Layer 2 of a small transformer language model trained on English Wikipedia (15 layers, counted from 0, width 96). Numbers have three digits each and are written without spaces.
A neuron adds its activation times its output weights to the MLP's output. To switch it off is to set its activation to zero at one token and run the rest of the model.

Output weights of the MLP neurons that the questions are about. A number n stands for (n - 500) times 0.0023.
n26: 406310692510612547567621336570575510459483629600503280466488586377535794308659550535584484499548452456549524493588473427509471463442561508599669512509491460389607452614469499613535368658626490547678411595643512497624490540705376718464601505549488573425511540545505441741494572525517634407
n27: 159635649506553456464309494679426582512797443439505381574770586562461437590277429536634584488613666706382561343395366428369387292552592564409202456475586714473517474605259411500408581445487544499439658617551553680258506436677618344560500618614493480557482649466649291463439591515583833465
n40: 575622349455692477695580584552591399504633366636427442393550449370512433730259597658286656416380400434627317663369733504493393408318672464532624640420592607602385568359486419479426507526449392611618209458657257460698358432545325432687478553537530581375408496566485553313443460584361419554
n51: 308294472423331427538617439443301452744416565146378306510384430441463510414566519551656682492430362426398498554590485510515356353541765507455427511362397424173436392390645304406417513479451368557511569540572401400446483562329510323435368454420471299399639371515520663631595576431398394489
n73: 494631400612545428384465377489506500727480424486370470736364539367315609531468341355628451584561595382268573582557524480516600495524388406681516545470497472410522435578550403480500440417396493454460389406400666452406660537542551633532566447524471531428348592375460420528369318479483417408
n78: 565395575566520332474382385612382556575575628472484619552585412513607584430280495359483611381646529356490530617601491466445504455449392294745642485383521807720614530580532455548419667407242427538372553467610473523390688797601585399709415984690460416428599385420535489586578513563575692597
n90: 585385514400504481484531454703452451419634493504630561389423492424640503330460333662530620433586651403569643612498641448564561529532542430449447479566527555424404396432421612458545546557460340371461582597793393644490466257434643410435508681318365478459599422369401191495442581546505420467
n107: 672697367557609554535498389537551314583520677510536519607527460675510553545726653519429479223372338622652580620495587540393523591646493582459502537600422657546512581571548766264604463545518506576616656635434483556759287553498357654594627483488391476419295424487436578531323429566540417369
n109: 478621507499436477665444521464441356417519385446599440470673653371641447423470518536492547508493293563512565439427658513523389400588637517313795451503680336456445528494551490574642487398668608477539468595598596511475576564378406535463414369487486677541500392634597376461461442326480421355
n125: 399829381628603544512502773466411368546404500420443420469471578577668431615376435559533572462624528482566439444593551525424382581386553562528558473532495415746587246496423452502500509526327472493608450613388540622547588601292461450730508494463426578583553317485526429524429534468528620446
n130: 223521467560493366690595467530611643324584317619337675449636593440398575392471580748343548435276483554467352494597321485335584203502589263556516475556478628546594391490478507519646454431389599501669150528503341396628478354261709402607289530648684484445390435553431363543372683680482424424
n141: 568467655565524577455582529512296541380442415400489424482537587480386466114464624561399425522642588552380619472542318471493543702441400511566558559471365339477380540624431323440458512561539451535439530474399605656353696422463452436510483583497412433472477478600434386435468505374521533550
n163: 422412514682578488510410346448510613522734455613505336460612444416397498545390547409660602502468531492717401572569452483661724483588719535480602508535572478503734367585517388572701420711592642502553606498507584582449699679411570252494446373444639543504401605599438302470326405516543482588
n171: 497279592348755226525563339624574345472405758361678609328630496472573426377611406503376522557384383490427472465302649528371596525535558464562460538601808600507372430587376463473362361469616441479280384615159307456370418310417453483384444477497740578550681537467516391551385543451342679587
n174: 678472433450263459452451732551453715735380595595551469485308609428565431702396482564335465339549451431398504556526682419432521667517409435682527392574392663589526520314489623500657469490518619561657363601655416628318434362371286494372352572573436519425547373422585809589551637529485498537
n184: 468423427482498433595375279643563536485641454512398523462509474668446403893724474600665452307452522494584500436352424605370523393558378475407532475533717492562388622386359503532491507392346432437759700440620516455490530408538408610421588142392668481288511671547418623377624456462401487451

Each question names a token from some text and the token that comes next. It shows the activations a of the neurons there, in the order above. A number n stands for (n - 500) times 0.011.

Then comes g, the gradient of the next token's log-probability with respect to the MLP's output, scaled to length 1. A neuron's effect is roughly proportional to its activation times (output weights . g). A number n stands for (n - 500) times 0.00084.

" Qu", then "iz"
a: 585500538430518508510490508505504455495501482572
g: 531727347768401481416614451504564592538430306512515456440425492609238575673577563485459474462276628549336535392490628442375397362438440401449371482664260609481728819677470621367551787581626498370355571301491441518517547525553427659373734605225679549476407418517580509457605383580501619644
Which neuron, switched off, raises the next token's probability most? n26

" on", then " Br"
a: 562565512498505499502529458504502496502472424494
g: 714482405638491667210380667561411447637621625479467386346630515413557478526366473610442556679421549468576393489457447543576823915459586649356798514513627579346301452573383515506613348514407664488571485424516460385640366516243503700516507521505512493657202476471637401506589436540536650478
Which neuron, switched off, raises the next token's probability most? n27

"|", then "\n"
a: 511510500500499503984490517507499500494484488485
g: 351454454365356687542544483628577381403428348527431618400183587569647378536333438469182436784522515560418536588440492447355537467448535646450471375429549558582551555527790594337499567837669494646521475530602406487342344409611477700575350431226530641489750385341412613397478550577558362403
Which neuron, switched off, lowers the next token's probability most? n90

" in", then " which"
a: 480960493502507885514475382499536498507493499505
g: 541564528577318526510536701660488372503602292627379499509523588611686738423524580477320458573510599707371246471407368611667516483710631381430703611470311601638537453515396284433705504802382639340437416418522437541590448485537736488412517616506444587461546668501721537461256499788403377550
Which neuron, switched off, raises the next token's probability most? n78

"ed", then " within"
a: 493504500383500500492506512499485502507502443510
g: 400414400514665679509445404253407260442228448467294546610554375342384578478457567444540404425459299448519454881407493530527342359583629550526674550360481462422612514463325311318462753321304495530428324595660530441647531452679392508380564378570485296408519580491669512367515639658512709567
Which neuron, switched off, lowers the next token's probability most? n174

",", then " later"
a: 499504609473503629495498478502503530520514500464
g: 595380584515592206329578366329632580523397657642455756587360314395438273498592467351267444592698525410485496500401554653568320480461364588631467396493489445696504351467811284588396385651405421560544358429597489369510565631478403463642446500528391596586473769636304402509631766512473590485
Which neuron, switched off, lowers the next token's probability most? n78

" All", then "("
a: 466505499480580492503519487504309529521470487519
g: 422442393482462611470626666300504641490521554636552661430459382499630378389469256555442420574658440342353871522658627437540640673439575590484643479440603227489528502533421665414376500560278182435422674536388543553581355504521365568489595187522478328356367429449375406473532367642593435249
Which two neurons, each switched off alone, lower its probability most, in order? n130, n73

" several", then " important"
a: 493510617505511500505494488495488499513477504488
g: 452484667462440461470568326319697440662345575490529482460627408465424460546464689513239462193619346742383425525700350352616480290729427539519387403302495691539524495502680493372329329446512510707598563515666727481489361563489796564469438488456484496469413431323650484502300586373401714500
Which neuron, switched off, raises the next token's probability most? n40

"t", then " Your"
a: 511499517339659494499426499502510486590503489496
g: 397691380529730429383492548588455417527424624510643335566626456547530394287497480833643394495225627629566493780483642339403647606520422391402649525515295654567622402387661354418439554368596404293390715521454529424402641531550744547621534359536587328486417366284523429562463437288344464501
Which neuron, switched off, raises the next token's probability most? n107

"iant", then " Season"
a: 494501503499500486502481534489429499503501530659
g: 594777488851604488633325506411332461326545280365398449428467711511605424462343363373510562551491476890559376531517435441469461755553254545659444490389503660494589375257591453501452297537314393412535356440475351495472556568525505619490448699373446546458645415679384415653478471389570494321
Which neuron, switched off, raises the next token's probability most? n184

".", then "\""
a: 504496477480511458510497527511513545509494496500
g: 383668577495703446439750634538540426432435448478600583630640402458361628592378771626442586519392482490420557485597346663209506751417520697366715379324209440518494612552424564387524513672376484566689252550452572600543688364363494648642432333492566366490446647702535522556527294550386624520
Which neuron, switched off, lowers the next token's probability most? n141

" featured", then ":"
a: 489507501510500498499495501493504490500500126482
g: 332601493417695516566266574375665729350665282401364525463602597585505482416608680428360634535659440572396505883476505731409406570335498422227517661532653457502438321464451634496544526542485507564529388623341357440576409371653486608425703455420551405577693321721447481409729435502360483577
Which neuron, switched off, lowers the next token's probability most? n174

" in", then " 1992"
a: 484812481503509933500492349500569507505567500504
g: 616418592407460577578112572609673522693469509710549372477728545455546269533508405560411455556654460498455398610502658538538551469599651448417579722307450455470402515488456662641486477386667646221613442548365335627430467440404467518588651540138406519420189527371585441354376618344413647521
Which neuron, switched off, raises the next token's probability most? n78

" D", then "x"
a: 560499561469502491499492510508511508499489496549
g: 545575431311293590533556429513294560428410478618411327771581340626495506793413555462432433554432609612632767485347294473655428620309343491628468651522507339501706525573528667286506432633507453778512436487383470616698368533502802442464634482462590373542317354644526607406462402338440570607
Which neuron, switched off, raises the next token's probability most? n26

" Chel", then "ms"
a: 501498482501419497497506507492486502491601490510
g: 445523478551567619384600538556377649424592432436511482434605669555331528693603653666345451509491620469718617541691356474583516643384190541368579516497432380507448366411512673376354472705597756620460371611633443437481513436651427352745676512209339528638481371642612587553434599566833456681
Which neuron, switched off, lowers the next token's probability most? n73

" season", then "'"
a: 502504507494510499500555518874511484514482540490
g: 457432535503500490620468521444393527779517567500704626629534597854452425671511425603340441415704408352514514430337526444810152641552570512398698376597626542620629313384404561514640275478617493739506402509602486398691352531412478579761381402630620555518627520425489553410472343632537580459
Which neuron, switched off, lowers the next token's probability most? n125

" Like", then " W"
a: 493515540481487498501523474506685496496761508503
g: 538525401418514560560503612657587642350443640481611623606479452501443624387719513687300636525404467314400438424408490655712519586484452702558391662532695565536572445852709698562578653647436557330475506642478425240522379425548316413663522554564620430486632676617517507603384740465467255747
Which neuron, switched off, lowers the next token's probability most? n171

"=", then "="
a: 499499494500502509549484500498502499502561483502
g: 594464627386556314549532294345500732704510387272467470321616655399509720614594418482431505424425380354399472364533300572427392413448368354582307315590404629349697454374550463326361598592360269538485673420435424642451709495553651564622300471444596313426367429415608273555587397562353663473
Which neuron, switched off, lowers the next token's probability most? n171

" several", then " young"
a: 503514609506509499503488488498479498513477500486
g: 595481297506307469453458317499693514581575583630511527303467514372402551239435394714422684549498637506572539307474593762609563398477633524325311752677560251421459311470644554526503487573680394582631433577566446538716270729688513519686494538337644414389584582547434516524400539437305360633
Which neuron, switched off, lowers the next token's probability most? n40

" to", then " play"
a: 506501500493507508497504371506489499506562476502
g: 600569553496392578364420591364469469615480564603551683700529402198482409659409205533123404494439364403428588428560360583722500408316565537628523323486410795355462678542544631681599546539618601484713551462426521487590425415629396740369423493520350450414522489358635664504646477360634614367
Which neuron, switched off, raises the next token's probability most? n171

" So", then " You"
a: 586486498504490514497509510505440493516505487492
g: 529780427719651516456475176546718430642521555561592693534485479541531466157353510682592626477576530564470566623714411563462450482599122496572515538511466606391276440480514338476686774464688538540423471518470647351470651325424628478653611508797419528585532359482587483504562513492625478497
Which neuron, switched off, raises the next token's probability most? n130

" includes", then " two"
a: 500508436506497510504493501497505498503506335490
g: 506359487699500475536396523422492433481616575334125327650696301714385395594504429520736496479301543507631798497521515419524522517633418339712369588499521553307636552610431520687514438551312393765371541528647458580340589575549242407362696463598488300567381542601491527570624338562514431493
Which neuron, switched off, lowers the next token's probability most? n174

" win", then " the"
a: 501515364500472490501518503548501391489534474500
g: 592406460431491308262393450503545492551449461411400468660475393415346780303592431587344717436470717466542492684453591628432296345417364460407432512701773567502526548521478418336464460397443705417393516416713497482498433666626607496559329622747714421531644537405456689731377534669693678408
Which neuron, switched off, lowers the next token's probability most? n141

"aro", then "n"
a: 487499498447470500497504488498482477512507489480
g: 492538588505545481593279565563571561223505480562554635607362300660709637342670707382363452556435573418544283477438215522639557368740415563535415581492545565637536561480427377346407541705382473572758548726516586430596403366579657469503463426343451155347426257656562501593557570519459592630
Which neuron, switched off, lowers the next token's probability most? n73

" mid", then "field"
a: 660498495496528505570497490501478515390545494498
g: 609469681230403508412649493615737346549580516478380567483230397689630562468687555557691452646601409405336563498443448513150329450619617525443452548583317432635454350412440532479514528445498495639526583388385355231488697409316357251507440342340428597376501491511609416599563500671584241570
Which neuron, switched off, lowers the next token's probability most? n163

"oul", then " Broad"
a: 561498484502562504502501500501498484468504499569
g: 347274415612292608547416497475583627316533554388644363343537549576465578628629588461452348641514609543370523507355464855527551727520466675526543479445512601282564627553646416338318361527422654613385570680451594394469602493359564476462453219610514351510500367620556581246583359151395365463
Which neuron, switched off, lowers the next token's probability most? n184

"k", then "ute"
a: 500497507427518498455400504501554496565496485481
g: 504371479639455510521488544414600438592575604367426392805417415501464872524415389374870570421548447429462431335520137619454504431709707526509404579376550517543436582716709322494668577370474631687402572541579657483692570505585489393386477591359497530527350623688374433416573582594446333444
Which neuron, switched off, lowers the next token's probability most? n163

"ute", then "."
a: 407487497488492501492537513502487496503501496510
g: 444600454298684501431586710510558684438619282442626587361502502522445504394424580536679464537576381515387266767408511587363558798654281315316643459693504686705582500454349510430493354218613523622472403465452334534450642584463475564590601580521696301506666402377637500644414446600481316561
Which neuron, switched off, lowers the next token's probability most? n26

"Some", then "thing"
a: 493509494508581493497505488495392487649481490498
g: 407282281426462556280706399524688408285390421527548471378413325456425572546483517219541480539474497376645529417605451572431416521525324590455768545376537276650350460545533300622643455618460706498436505382360547487623681344316522384611474376665430722583327379308475529266739519406577414529
Which neuron, switched off, lowers the next token's probability most? n163

"art", then "ure"
a: 584487523411500501490510500502500497513503507577
g: 364504823454424437415608579658483456308350799727785459374533554692485477519511435349563578462453548419818459489478657480457416489536356509687527310364593507492479568428623480657381607387754609596550596558751716317610414472374413413455368431533612629747529537672609581516463596510500499641
Which neuron, switched off, lowers the next token's probability most? n26

" that", then " month"
a: 498505502500500521499493598503493491501491501520
g: 654532472622619422696630480695592325389407480415558471641602519667553489458474600603493507436467586707457468709503528590461608651433487560399558362442558390383555255651724479303338595478479522555375514429674709593374180420321546451392479488406633726713631621385669270246505335512382663608
Which neuron, switched off, lowers the next token's probability most? n109